Layer 8 of a small transformer language model trained on English Wikipedia (14 layers, counted from 0, width 64).
A neuron adds its activation times its output weights to the MLP's output. To switch it off is to set its activation to zero at one token and run the rest of the model.

Output weights of the MLP neurons that the questions are about. A number n stands for (n - 128) times 0.0036.
n8: 150, 105, 106, 83, 142, 185, 156, 114, 155, 167, 138, 132, 163, 105, 121, 162, 90, 150, 125, 117, 53, 165, 171, 155, 184, 217, 132, 140, 132, 78, 147, 147, 190, 162, 215, 191, 79, 115, 180, 93, 129, 104, 85, 37, 198, 113, 173, 132, 143, 102, 154, 129, 89, 43, 160, 76, 105, 74, 88, 98, 88, 77, 153, 97
n14: 112, 130, 134, 183, 150, 147, 168, 49, 109, 85, 129, 121, 103, 92, 70, 167, 63, 113, 182, 196, 49, 137, 175, 187, 155, 107, 150, 118, 123, 167, 94, 167, 121, 143, 154, 111, 124, 71, 151, 157, 74, 93, 88, 117, 130, 94, 111, 15, 153, 168, 149, 125, 99, 124, 185, 119, 96, 172, 144, 65, 16, 69, 119, 105
n15: 84, 153, 107, 132, 139, 144, 162, 44, 224, 96, 59, 122, 124, 133, 144, 152, 88, 170, 84, 67, 119, 109, 120, 66, 114, 78, 114, 46, 175, 98, 94, 142, 155, 104, 119, 107, 152, 67, 161, 98, 152, 167, 64, 135, 74, 106, 129, 118, 115, 62, 136, 106, 115, 156, 95, 175, 84, 125, 104, 125, 123, 168, 131, 178
n31: 159, 131, 67, 93, 126, 118, 121, 127, 95, 83, 178, 108, 76, 118, 122, 86, 160, 148, 134, 188, 98, 149, 148, 141, 104, 107, 199, 102, 111, 105, 131, 122, 133, 157, 226, 237, 75, 179, 114, 190, 78, 116, 96, 48, 164, 134, 136, 83, 66, 114, 105, 60, 157, 129, 81, 109, 154, 138, 141, 214, 135, 70, 66, 204
n60: 165, 128, 205, 174, 65, 134, 74, 134, 66, 141, 181, 74, 138, 163, 150, 140, 145, 203, 105, 180, 136, 82, 157, 172, 135, 145, 134, 158, 154, 119, 87, 90, 133, 199, 90, 149, 63, 149, 184, 89, 139, 184, 170, 196, 210, 91, 98, 120, 104, 132, 55, 83, 172, 141, 74, 79, 164, 183, 80, 110, 144, 124, 78, 94
n65: 119, 177, 143, 70, 80, 167, 165, 141, 68, 74, 117, 113, 135, 55, 136, 126, 108, 167, 40, 221, 112, 173, 93, 146, 121, 131, 108, 185, 115, 123, 116, 153, 106, 115, 225, 158, 128, 218, 137, 95, 58, 126, 177, 110, 147, 72, 170, 108, 160, 80, 110, 84, 58, 78, 134, 201, 191, 137, 106, 153, 120, 121, 199, 84
n71: 116, 57, 79, 88, 119, 125, 96, 229, 141, 159, 125, 134, 114, 154, 151, 124, 121, 119, 192, 136, 201, 151, 114, 98, 89, 188, 133, 218, 200, 133, 65, 139, 109, 176, 149, 82, 116, 89, 120, 207, 101, 99, 113, 138, 43, 74, 105, 178, 136, 104, 92, 128, 169, 156, 103, 119, 102, 111, 138, 117, 188, 115, 108, 92
n92: 140, 106, 137, 147, 33, 168, 60, 140, 129, 169, 97, 174, 53, 155, 132, 175, 146, 70, 64, 145, 80, 180, 177, 162, 188, 151, 116, 136, 183, 175, 174, 93, 139, 151, 108, 120, 100, 80, 46, 72, 128, 157, 138, 132, 79, 202, 72, 174, 93, 142, 88, 134, 150, 112, 87, 181, 141, 100, 153, 123, 63, 149, 126, 154
n98: 110, 166, 90, 198, 241, 94, 91, 106, 143, 151, 160, 172, 171, 113, 171, 106, 151, 93, 203, 90, 189, 174, 113, 187, 117, 125, 122, 156, 129, 127, 213, 139, 167, 154, 192, 109, 107, 156, 138, 112, 115, 113, 149, 145, 73, 162, 34, 186, 127, 73, 110, 120, 84, 108, 162, 137, 115, 173, 117, 198, 147, 114, 125, 122
n101: 138, 139, 162, 83, 151, 147, 155, 168, 98, 63, 47, 142, 130, 164, 185, 196, 76, 157, 118, 110, 175, 144, 163, 148, 138, 19, 225, 111, 175, 90, 153, 87, 194, 54, 59, 130, 75, 173, 157, 95, 154, 100, 115, 192, 178, 97, 180, 72, 145, 81, 134, 76, 211, 107, 84, 133, 111, 131, 125, 119, 163, 88, 152, 148
n104: 69, 94, 50, 78, 126, 68, 109, 133, 130, 122, 48, 62, 165, 163, 127, 117, 108, 152, 110, 224, 110, 204, 151, 151, 106, 157, 80, 158, 73, 101, 62, 143, 125, 96, 137, 127, 128, 121, 92, 183, 75, 102, 73, 102, 89, 165, 132, 118, 102, 102, 160, 193, 57, 197, 50, 104, 159, 158, 154, 123, 81, 189, 193, 181
n113: 68, 181, 91, 143, 95, 101, 78, 134, 165, 153, 146, 82, 90, 141, 96, 155, 151, 56, 120, 115, 190, 51, 60, 119, 193, 115, 141, 126, 151, 37, 152, 96, 37, 61, 117, 69, 101, 181, 135, 139, 52, 139, 137, 133, 112, 131, 56, 149, 66, 98, 112, 128, 193, 159, 123, 171, 97, 189, 140, 110, 175, 154, 72, 96
n123: 126, 117, 119, 111, 164, 131, 151, 204, 124, 202, 122, 109, 158, 113, 153, 195, 164, 109, 120, 138, 138, 189, 148, 85, 127, 105, 159, 186, 175, 121, 50, 153, 79, 97, 91, 154, 142, 132, 145, 145, 104, 158, 230, 144, 209, 188, 115, 214, 153, 131, 86, 105, 142, 79, 115, 111, 39, 127, 144, 172, 163, 153, 191, 125
n138: 164, 65, 97, 199, 187, 56, 35, 118, 153, 163, 33, 111, 63, 156, 86, 178, 83, 154, 94, 154, 119, 127, 95, 97, 134, 66, 69, 98, 111, 99, 71, 192, 113, 146, 159, 148, 136, 182, 171, 108, 122, 197, 120, 153, 128, 116, 133, 157, 103, 86, 135, 161, 135, 182, 112, 118, 93, 203, 149, 185, 141, 93, 95, 107
n155: 86, 151, 161, 101, 106, 205, 66, 114, 159, 99, 146, 86, 132, 157, 128, 123, 136, 190, 153, 125, 114, 70, 205, 120, 157, 150, 146, 160, 99, 170, 151, 181, 169, 50, 84, 107, 106, 145, 81, 174, 139, 179, 175, 110, 59, 110, 66, 107, 92, 173, 138, 109, 90, 78, 89, 169, 148, 125, 178, 58, 67, 68, 182, 113
n173: 102, 178, 176, 171, 127, 97, 104, 94, 95, 84, 124, 127, 135, 158, 210, 169, 115, 118, 149, 192, 114, 133, 158, 85, 65, 84, 95, 147, 208, 170, 207, 77, 115, 106, 107, 37, 124, 126, 96, 84, 155, 145, 158, 132, 112, 150, 170, 6, 167, 195, 131, 99, 183, 142, 76, 7, 114, 161, 184, 108, 195, 178, 129, 179

Each question names a token from some text and the token that comes next. It shows the activations a of the neurons there, in the order above. A number n stands for (n - 128) times 0.16.

Then comes g, the gradient of the next token's log-probability with respect to the MLP's output, scaled to length 1. A neuron's effect is roughly proportional to its activation times (output weights . g). A number n stands for (n - 128) times 0.0039.

"A", then "na"
a: 101, 126, 139, 129, 129, 128, 126, 129, 127, 125, 127, 126, 134, 133, 123, 125
g: 112, 150, 142, 184, 140, 88, 203, 108, 89, 104, 174, 171, 154, 141, 147, 127, 139, 143, 92, 90, 147, 119, 101, 153, 176, 152, 121, 176, 153, 174, 128, 163, 164, 120, 138, 91, 111, 144, 142, 194, 128, 148, 58, 160, 139, 79, 83, 69, 99, 150, 124, 122, 172, 153, 88, 158, 116, 159, 130, 105, 154, 128, 143, 92
Which neuron, switched off, lowers the next token's probability most? n8

"on", then ","
a: 128, 129, 142, 125, 130, 126, 130, 126, 128, 126, 126, 179, 127, 127, 100, 127
g: 123, 110, 137, 147, 121, 126, 120, 130, 163, 90, 48, 188, 142, 94, 121, 139, 59, 102, 108, 114, 70, 101, 122, 113, 94, 127, 107, 103, 75, 167, 165, 181, 104, 183, 117, 158, 150, 148, 113, 106, 163, 65, 147, 134, 127, 155, 154, 78, 153, 113, 122, 107, 132, 166, 126, 140, 139, 58, 82, 153, 168, 147, 121, 161
Which neuron, switched off, lowers the next token's probability most? n155

" co", then "el"
a: 132, 124, 129, 129, 127, 127, 118, 132, 128, 126, 125, 128, 126, 121, 125, 104
g: 155, 122, 100, 99, 112, 157, 147, 88, 102, 167, 193, 139, 105, 161, 110, 99, 165, 155, 109, 118, 148, 161, 227, 180, 124, 130, 137, 111, 95, 130, 144, 151, 163, 115, 133, 85, 136, 142, 78, 121, 150, 146, 111, 94, 108, 86, 192, 84, 137, 138, 146, 116, 86, 172, 105, 68, 183, 173, 111, 130, 151, 107, 157, 132
Which neuron, switched off, raises the next token's probability most? n173

" many", then " but"
a: 154, 127, 122, 134, 127, 114, 129, 135, 131, 127, 130, 127, 125, 127, 126, 127
g: 149, 136, 140, 116, 105, 161, 186, 204, 116, 73, 160, 144, 166, 90, 105, 138, 179, 157, 67, 128, 126, 172, 142, 144, 126, 109, 79, 120, 85, 119, 108, 130, 102, 175, 99, 77, 117, 194, 90, 108, 129, 187, 96, 167, 134, 119, 170, 133, 169, 162, 141, 108, 112, 84, 123, 106, 129, 145, 137, 99, 88, 154, 88, 136
Which neuron, switched off, raises the next token's probability most? n65

"em", then "ic"
a: 128, 128, 127, 140, 132, 126, 124, 128, 124, 140, 135, 127, 125, 120, 127, 133
g: 113, 133, 74, 43, 112, 118, 82, 139, 114, 34, 119, 108, 101, 118, 117, 107, 100, 138, 170, 104, 124, 133, 70, 82, 112, 96, 87, 194, 90, 123, 115, 137, 146, 89, 134, 182, 114, 118, 61, 133, 161, 112, 106, 159, 129, 128, 170, 140, 98, 141, 118, 126, 121, 127, 164, 169, 124, 169, 126, 130, 189, 134, 120, 134
Which two neurons, each switched off alone, lower its probability most, in order? n31, n104

" re", then "fer"
a: 131, 128, 126, 126, 127, 129, 127, 138, 121, 156, 126, 128, 126, 127, 125, 99
g: 160, 129, 112, 142, 166, 104, 105, 52, 171, 114, 159, 147, 85, 118, 156, 61, 159, 124, 133, 86, 142, 128, 112, 112, 153, 77, 151, 163, 127, 146, 146, 147, 119, 163, 131, 152, 151, 147, 149, 106, 102, 99, 124, 93, 195, 56, 105, 167, 132, 131, 126, 168, 148, 129, 122, 202, 113, 117, 92, 122, 53, 77, 116, 129
Which neuron, switched off, raises the next token's probability most? n101

"w", then " in"
a: 127, 109, 129, 128, 131, 113, 125, 125, 128, 127, 99, 128, 135, 125, 129, 127
g: 127, 93, 114, 117, 81, 162, 154, 153, 104, 216, 174, 75, 170, 107, 100, 181, 115, 104, 100, 154, 152, 138, 131, 110, 113, 153, 129, 100, 184, 137, 137, 139, 110, 118, 104, 124, 100, 213, 115, 146, 109, 120, 100, 144, 112, 167, 146, 213, 163, 145, 111, 110, 126, 94, 123, 80, 161, 111, 94, 91, 151, 164, 139, 147
Which two neurons, each switched off alone, lower its probability most, in order? n14, n123

" score", then "s"
a: 133, 128, 127, 129, 125, 129, 126, 118, 126, 127, 128, 137, 129, 129, 124, 128
g: 119, 142, 172, 115, 137, 104, 106, 108, 88, 89, 151, 121, 104, 158, 33, 70, 151, 119, 97, 130, 115, 79, 137, 92, 128, 146, 166, 199, 124, 110, 142, 101, 109, 116, 150, 86, 97, 159, 76, 134, 96, 112, 132, 131, 73, 173, 118, 108, 139, 150, 151, 117, 102, 174, 126, 138, 177, 163, 108, 116, 155, 85, 201, 121
Which neuron, switched off, lowers the next token's probability most? n113

"\n", then "\n"
a: 128, 125, 132, 126, 130, 121, 116, 128, 131, 128, 128, 126, 118, 130, 127, 128
g: 177, 83, 127, 109, 137, 161, 166, 94, 152, 212, 84, 161, 136, 164, 117, 99, 172, 193, 98, 204, 123, 105, 113, 106, 109, 135, 97, 124, 177, 128, 82, 114, 117, 137, 137, 77, 130, 120, 107, 137, 101, 119, 161, 107, 82, 59, 132, 159, 117, 118, 147, 88, 175, 105, 99, 126, 107, 91, 116, 109, 132, 164, 133, 159
Which neuron, switched off, raises the next token's probability most? n71

" Ar", then "men"
a: 113, 128, 120, 129, 127, 126, 124, 127, 183, 139, 126, 128, 127, 139, 128, 129
g: 148, 111, 132, 67, 139, 154, 163, 81, 128, 106, 95, 179, 91, 137, 116, 171, 125, 108, 145, 147, 122, 133, 121, 137, 136, 133, 129, 195, 156, 126, 143, 168, 145, 138, 191, 179, 103, 173, 153, 103, 133, 63, 148, 178, 120, 141, 168, 98, 130, 139, 144, 85, 79, 198, 150, 157, 120, 117, 90, 161, 206, 132, 123, 149
Which neuron, switched off, raises the next token's probability most? n8

"30", then "32"
a: 127, 128, 127, 128, 127, 155, 110, 129, 82, 126, 129, 128, 127, 127, 127, 128
g: 126, 116, 130, 155, 152, 174, 99, 109, 186, 86, 143, 145, 53, 103, 190, 138, 167, 106, 78, 132, 150, 185, 175, 123, 173, 61, 105, 168, 107, 111, 132, 132, 178, 111, 149, 161, 124, 120, 95, 90, 117, 138, 79, 130, 84, 110, 146, 104, 115, 159, 176, 126, 135, 92, 108, 145, 134, 167, 151, 118, 106, 143, 130, 63
Which two neurons, each switched off alone, lower its probability most, in order? n65, n71

"d", then "ent"
a: 131, 127, 128, 128, 128, 129, 124, 149, 129, 125, 127, 128, 122, 124, 127, 128
g: 126, 90, 136, 186, 186, 152, 162, 119, 125, 147, 144, 105, 120, 144, 129, 70, 161, 154, 154, 83, 145, 133, 147, 47, 128, 112, 89, 54, 137, 104, 101, 132, 113, 70, 125, 145, 136, 73, 95, 88, 107, 125, 99, 113, 179, 157, 151, 102, 137, 103, 122, 100, 138, 120, 39, 178, 131, 139, 96, 145, 150, 143, 120, 146
Which neuron, switched off, raises the next token's probability most? n92

" the", then " S"
a: 125, 124, 131, 130, 127, 128, 126, 133, 117, 128, 122, 129, 128, 121, 128, 129
g: 133, 103, 86, 156, 92, 119, 157, 187, 97, 118, 111, 141, 116, 142, 120, 145, 169, 109, 119, 114, 205, 175, 120, 108, 77, 131, 164, 113, 121, 110, 44, 149, 107, 120, 57, 104, 145, 172, 134, 37, 125, 92, 144, 149, 92, 79, 112, 96, 116, 150, 155, 104, 152, 169, 164, 117, 154, 98, 124, 107, 137, 111, 137, 118
Which neuron, switched off, lowers the next token's probability most? n98

" ma", then "ter"
a: 127, 129, 124, 133, 136, 127, 129, 121, 129, 125, 108, 128, 128, 131, 123, 129
g: 92, 78, 117, 215, 162, 130, 105, 89, 152, 213, 128, 169, 169, 155, 108, 143, 123, 142, 151, 130, 140, 162, 140, 114, 157, 93, 96, 84, 177, 183, 128, 151, 103, 110, 118, 123, 154, 111, 105, 100, 99, 164, 90, 73, 92, 165, 129, 87, 138, 90, 128, 147, 121, 133, 144, 75, 101, 165, 131, 144, 130, 142, 74, 133
Which neuron, switched off, lowers the next token's probability most? n138

"low", then " "
a: 77, 49, 116, 129, 130, 120, 128, 99, 128, 125, 127, 130, 128, 123, 124, 130
g: 116, 108, 89, 127, 107, 132, 111, 138, 117, 121, 164, 142, 155, 130, 118, 96, 173, 177, 166, 118, 150, 160, 89, 187, 134, 124, 95, 121, 138, 184, 125, 116, 90, 147, 115, 102, 141, 98, 127, 117, 141, 189, 66, 85, 180, 146, 136, 77, 115, 173, 100, 108, 49, 78, 113, 93, 158, 103, 183, 66, 116, 141, 145, 155
Which neuron, switched off, raises the next token's probability most? n14

"r", then "mo"
a: 125, 128, 127, 128, 128, 129, 130, 128, 131, 127, 127, 127, 128, 129, 128, 122
g: 166, 151, 124, 144, 126, 105, 148, 130, 122, 114, 103, 65, 132, 115, 178, 126, 123, 115, 165, 116, 62, 91, 132, 167, 143, 191, 79, 143, 103, 180, 79, 107, 160, 160, 148, 175, 131, 151, 170, 108, 166, 153, 100, 107, 121, 152, 124, 122, 143, 180, 75, 161, 71, 139, 149, 164, 140, 123, 167, 158, 87, 56, 149, 128
Which neuron, switched off, raises the next token's probability most? n8

" in", then "va"
a: 127, 129, 128, 131, 127, 114, 125, 129, 128, 58, 124, 128, 126, 122, 125, 126
g: 129, 105, 144, 173, 111, 130, 127, 170, 102, 116, 116, 126, 189, 108, 118, 69, 72, 138, 148, 73, 153, 171, 128, 156, 106, 109, 138, 120, 127, 104, 88, 105, 167, 149, 194, 163, 136, 70, 110, 136, 123, 72, 180, 118, 146, 171, 140, 76, 93, 163, 117, 136, 111, 137, 91, 122, 80, 140, 171, 71, 147, 87, 104, 169
Which neuron, switched off, lowers the next token's probability most? n65

" P", then "air"
a: 129, 128, 127, 130, 124, 127, 129, 127, 124, 127, 127, 129, 126, 145, 127, 130
g: 100, 119, 95, 138, 129, 153, 118, 79, 138, 121, 93, 88, 179, 164, 123, 134, 125, 146, 94, 139, 176, 102, 147, 132, 121, 102, 133, 108, 80, 134, 76, 155, 131, 74, 109, 159, 100, 145, 166, 153, 153, 156, 174, 117, 145, 149, 121, 140, 123, 148, 105, 167, 140, 132, 146, 75, 156, 135, 60, 65, 42, 113, 85, 57
Which neuron, switched off, lowers the next token's probability most? n138

"u", then "as"
a: 142, 126, 128, 121, 129, 128, 124, 128, 121, 129, 144, 132, 111, 122, 136, 131
g: 115, 168, 106, 131, 138, 103, 96, 136, 131, 133, 65, 154, 118, 152, 43, 128, 135, 100, 160, 81, 128, 127, 52, 142, 110, 127, 167, 96, 98, 147, 94, 160, 139, 136, 126, 140, 137, 171, 168, 103, 157, 99, 152, 141, 183, 71, 57, 142, 170, 137, 182, 131, 197, 142, 110, 110, 160, 108, 105, 157, 114, 138, 153, 127
Which neuron, switched off, raises the next token's probability most? n104

"d", then "ary"
a: 133, 127, 128, 125, 133, 129, 128, 128, 121, 126, 125, 125, 122, 122, 128, 130
g: 164, 94, 141, 183, 113, 98, 62, 152, 87, 133, 94, 156, 138, 117, 191, 122, 149, 169, 104, 63, 73, 161, 137, 95, 98, 117, 123, 111, 178, 96, 118, 72, 154, 143, 189, 177, 115, 132, 98, 118, 154, 132, 142, 145, 163, 143, 127, 150, 154, 115, 161, 114, 188, 121, 142, 103, 130, 134, 139, 140, 113, 67, 85, 171
Which neuron, switched off, raises the next token's probability most? n138

"b", then "act"
a: 128, 130, 124, 122, 128, 129, 123, 126, 126, 125, 133, 125, 130, 127, 127, 127
g: 157, 84, 120, 129, 193, 122, 107, 67, 153, 126, 125, 124, 139, 108, 109, 82, 106, 125, 139, 74, 101, 143, 134, 79, 117, 131, 112, 63, 170, 148, 169, 156, 138, 148, 125, 186, 102, 73, 117, 153, 146, 119, 107, 138, 144, 139, 167, 101, 176, 150, 124, 124, 130, 36, 160, 149, 137, 159, 76, 104, 97, 72, 117, 90
Which neuron, switched off, raises the next token's probability most? n104

"y", then "co"
a: 128, 127, 124, 129, 131, 126, 125, 127, 110, 126, 135, 119, 130, 129, 128, 124
g: 126, 171, 174, 124, 115, 63, 110, 111, 96, 121, 95, 70, 108, 86, 118, 80, 156, 89, 125, 102, 141, 119, 159, 157, 162, 153, 76, 169, 62, 148, 136, 146, 152, 130, 143, 158, 148, 129, 172, 139, 121, 184, 78, 100, 143, 126, 62, 101, 85, 113, 133, 133, 71, 120, 132, 111, 82, 133, 157, 129, 132, 55, 148, 120
Which neuron, switched off, raises the next token's probability most? n98

" into", then " E"
a: 126, 117, 127, 131, 126, 128, 127, 129, 127, 112, 128, 128, 127, 122, 122, 128
g: 141, 159, 152, 110, 119, 155, 122, 162, 104, 57, 103, 86, 102, 140, 108, 147, 163, 172, 152, 162, 189, 173, 91, 96, 108, 162, 92, 140, 148, 91, 125, 182, 127, 111, 127, 85, 152, 132, 116, 92, 128, 62, 95, 112, 151, 103, 115, 60, 115, 103, 137, 107, 111, 121, 131, 113, 182, 148, 65, 97, 158, 106, 193, 123
Which neuron, switched off, raises the next token's probability most? n101

"35", then " |"
a: 120, 127, 130, 129, 130, 151, 120, 129, 74, 127, 131, 130, 140, 127, 126, 128
g: 86, 152, 109, 83, 119, 139, 180, 162, 98, 157, 105, 119, 118, 132, 79, 135, 165, 156, 75, 138, 154, 71, 120, 121, 103, 99, 110, 158, 155, 73, 84, 73, 142, 138, 175, 73, 144, 151, 104, 150, 93, 123, 119, 143, 159, 97, 115, 100, 99, 180, 149, 163, 200, 91, 143, 117, 156, 72, 125, 119, 147, 121, 162, 82
Which neuron, switched off, lowers the next token's probability most? n98

"act", then "er"
a: 125, 125, 129, 120, 129, 126, 133, 128, 127, 127, 128, 131, 127, 177, 128, 126
g: 147, 115, 113, 182, 113, 115, 140, 153, 87, 130, 85, 165, 71, 112, 100, 146, 139, 82, 178, 114, 117, 109, 218, 118, 83, 88, 125, 80, 61, 92, 102, 129, 156, 120, 130, 179, 150, 124, 118, 107, 122, 145, 83, 128, 115, 68, 151, 148, 142, 144, 112, 169, 127, 135, 79, 151, 162, 178, 74, 152, 126, 105, 142, 152
Which neuron, switched off, lowers the next token's probability most? n138

" I", then "f"
a: 139, 147, 125, 128, 132, 129, 128, 128, 127, 128, 135, 129, 132, 126, 128, 128
g: 172, 97, 148, 124, 158, 100, 90, 65, 170, 111, 114, 126, 133, 88, 124, 120, 87, 141, 148, 80, 153, 117, 171, 177, 118, 111, 130, 129, 138, 132, 111, 115, 96, 143, 162, 184, 176, 133, 118, 137, 109, 153, 162, 83, 147, 116, 101, 175, 166, 85, 122, 122, 77, 141, 164, 208, 115, 114, 149, 87, 75, 105, 69, 174
Which neuron, switched off, lowers the next token's probability most? n14

"or", then "ies"
a: 126, 124, 129, 139, 209, 129, 117, 128, 141, 125, 64, 126, 128, 88, 125, 126
g: 105, 166, 130, 152, 134, 141, 61, 182, 110, 183, 131, 51, 130, 153, 145, 130, 159, 166, 89, 167, 129, 136, 101, 139, 189, 144, 116, 147, 145, 155, 128, 101, 88, 135, 119, 104, 97, 127, 176, 142, 149, 51, 111, 96, 130, 166, 128, 195, 114, 114, 111, 119, 141, 169, 104, 63, 137, 156, 134, 136, 182, 117, 84, 128
Which neuron, switched off, lowers the next token's probability most? n60

"d", then "ations"
a: 128, 128, 129, 123, 129, 125, 127, 128, 127, 127, 129, 124, 127, 127, 127, 128
g: 167, 90, 180, 147, 113, 106, 112, 144, 73, 163, 119, 140, 103, 126, 111, 60, 116, 117, 149, 55, 140, 124, 154, 162, 104, 89, 180, 128, 127, 96, 118, 92, 176, 145, 133, 96, 98, 146, 147, 145, 107, 138, 134, 138, 137, 121, 124, 105, 125, 102, 160, 74, 67, 142, 96, 70, 132, 131, 114, 171, 95, 84, 193, 190
Which neuron, switched off, raises the next token's probability most? n31

"ent", then "ry"
a: 120, 128, 139, 128, 127, 128, 129, 126, 128, 126, 128, 128, 129, 125, 125, 128
g: 148, 155, 101, 137, 123, 77, 93, 154, 82, 112, 137, 133, 113, 204, 117, 132, 153, 87, 108, 123, 117, 113, 136, 173, 60, 164, 116, 153, 95, 132, 180, 146, 123, 155, 147, 99, 64, 173, 121, 204, 161, 87, 119, 125, 112, 147, 86, 196, 166, 138, 135, 124, 106, 115, 80, 129, 125, 149, 161, 108, 83, 170, 145, 132
Which neuron, switched off, lowers the next token's probability most? n8

" M", then "A"
a: 130, 128, 168, 127, 130, 126, 126, 126, 125, 129, 127, 127, 129, 120, 127, 128
g: 116, 176, 160, 154, 124, 136, 113, 141, 125, 94, 90, 143, 181, 113, 125, 102, 161, 146, 114, 185, 62, 174, 137, 101, 160, 130, 127, 162, 185, 143, 96, 178, 116, 96, 110, 159, 141, 172, 135, 139, 121, 145, 91, 96, 94, 128, 97, 106, 103, 143, 100, 72, 107, 91, 103, 146, 114, 28, 82, 153, 125, 171, 108, 150
Which neuron, switched off, lowers the next token's probability most? n15

"ary", then " Po"
a: 127, 133, 126, 127, 130, 126, 128, 128, 128, 124, 128, 128, 127, 140, 127, 124
g: 86, 110, 144, 168, 111, 178, 114, 150, 99, 110, 115, 69, 95, 208, 135, 140, 194, 102, 104, 83, 145, 150, 173, 161, 142, 163, 87, 98, 117, 143, 151, 102, 124, 150, 133, 124, 147, 128, 85, 143, 139, 155, 116, 123, 121, 92, 99, 165, 138, 132, 101, 94, 138, 170, 105, 119, 112, 133, 52, 124, 164, 148, 169, 213
Which neuron, switched off, raises the next token's probability most? n14

"3", then "45"
a: 131, 127, 134, 140, 127, 127, 105, 128, 130, 133, 131, 128, 130, 128, 129, 153
g: 158, 122, 76, 103, 183, 139, 148, 122, 127, 110, 127, 182, 123, 99, 67, 101, 186, 121, 89, 94, 138, 163, 210, 87, 150, 87, 116, 138, 140, 111, 133, 160, 81, 149, 168, 149, 135, 109, 95, 118, 132, 131, 180, 121, 124, 133, 198, 127, 128, 171, 166, 137, 193, 103, 105, 175, 111, 145, 155, 134, 184, 118, 130, 135
Which neuron, switched off, lowers the next token's probability most? n31

"ur", then "k"
a: 69, 128, 128, 129, 130, 128, 126, 120, 195, 128, 127, 128, 122, 123, 129, 165
g: 67, 163, 98, 155, 158, 114, 145, 124, 115, 171, 126, 48, 73, 162, 142, 112, 143, 141, 147, 106, 116, 129, 130, 116, 64, 155, 113, 130, 136, 119, 136, 123, 121, 156, 92, 145, 88, 135, 112, 116, 84, 150, 111, 149, 157, 84, 174, 136, 120, 170, 66, 82, 102, 142, 117, 171, 75, 161, 96, 98, 133, 67, 61, 158
Which neuron, switched off, lowers the next token's probability most? n8

"s", then " the"
a: 122, 126, 128, 128, 129, 135, 129, 126, 127, 124, 127, 134, 127, 136, 132, 127
g: 94, 102, 139, 132, 121, 132, 114, 125, 217, 104, 201, 188, 95, 119, 92, 140, 100, 145, 124, 154, 140, 99, 126, 116, 112, 117, 163, 116, 121, 176, 207, 129, 81, 154, 88, 122, 102, 136, 128, 134, 135, 68, 187, 120, 76, 126, 124, 184, 158, 118, 86, 131, 126, 113, 182, 129, 77, 112, 122, 83, 148, 116, 149, 131
Which neuron, switched off, raises the next token's probability most? n138

" ", then "com"
a: 128, 131, 127, 128, 128, 116, 127, 125, 128, 128, 129, 155, 127, 128, 127, 129
g: 161, 150, 123, 173, 132, 83, 94, 147, 140, 130, 131, 110, 103, 100, 64, 98, 99, 121, 133, 114, 189, 113, 125, 83, 130, 118, 130, 131, 159, 171, 121, 97, 85, 141, 118, 122, 135, 111, 89, 119, 136, 99, 119, 93, 143, 114, 56, 111, 130, 109, 94, 198, 76, 122, 215, 154, 165, 112, 151, 81, 60, 131, 107, 86
Which neuron, switched off, lowers the next token's probability most? n113

",", then "49"
a: 127, 130, 127, 108, 129, 128, 103, 129, 131, 130, 128, 131, 142, 129, 127, 128
g: 250, 135, 79, 108, 131, 167, 108, 88, 114, 86, 135, 105, 111, 88, 195, 141, 172, 112, 100, 134, 119, 136, 144, 161, 103, 125, 168, 148, 85, 171, 184, 176, 152, 110, 121, 140, 98, 125, 113, 175, 152, 108, 146, 155, 137, 139, 153, 97, 128, 138, 190, 112, 108, 136, 112, 151, 140, 123, 99, 157, 165, 88, 111, 145
Which neuron, switched off, lowers the next token's probability most? n71

"ive", then " an"
a: 125, 127, 128, 128, 129, 130, 127, 135, 128, 127, 128, 150, 125, 127, 124, 126
g: 145, 145, 138, 122, 128, 147, 138, 119, 147, 142, 176, 115, 160, 104, 101, 114, 90, 163, 131, 142, 117, 163, 84, 115, 150, 167, 145, 134, 111, 208, 145, 47, 127, 116, 81, 196, 159, 163, 145, 136, 130, 156, 45, 144, 141, 109, 131, 135, 130, 159, 73, 115, 121, 69, 178, 137, 128, 123, 121, 55, 127, 113, 179, 144
Which neuron, switched off, raises the next token's probability most? n113

",", then " and"
a: 127, 132, 124, 129, 128, 130, 131, 109, 129, 128, 125, 140, 127, 128, 123, 126
g: 178, 166, 118, 110, 129, 88, 171, 125, 110, 61, 125, 125, 176, 97, 158, 142, 118, 146, 73, 143, 95, 173, 168, 169, 103, 141, 122, 121, 94, 50, 115, 85, 155, 154, 103, 114, 113, 155, 151, 136, 147, 137, 92, 116, 134, 153, 162, 139, 123, 117, 161, 100, 117, 142, 168, 85, 136, 165, 135, 219, 83, 166, 86, 130
Which neuron, switched off, lowers the next token's probability most? n92

" 5", then " major"
a: 123, 122, 138, 129, 128, 128, 127, 132, 103, 127, 129, 127, 123, 125, 127, 125
g: 105, 97, 116, 113, 171, 119, 139, 165, 88, 154, 172, 138, 192, 140, 106, 123, 109, 98, 202, 185, 55, 137, 81, 153, 128, 196, 114, 137, 161, 120, 111, 111, 71, 137, 142, 90, 139, 116, 113, 176, 134, 144, 126, 152, 134, 145, 127, 210, 150, 143, 99, 148, 122, 91, 131, 128, 134, 132, 81, 72, 134, 95, 138, 158
Which neuron, switched off, raises the next token's probability most? n15

" Ko", then "ban"
a: 114, 128, 127, 131, 128, 130, 94, 128, 138, 127, 128, 129, 123, 125, 127, 129
g: 146, 140, 142, 154, 75, 168, 76, 108, 127, 131, 120, 149, 167, 106, 153, 132, 151, 97, 113, 65, 141, 104, 201, 212, 177, 114, 131, 122, 126, 121, 130, 101, 126, 121, 125, 103, 148, 119, 173, 105, 83, 160, 143, 165, 122, 119, 131, 103, 105, 151, 180, 72, 121, 98, 114, 125, 94, 130, 137, 57, 158, 195, 177, 119
Which neuron, switched off, lowers the next token's probability most? n71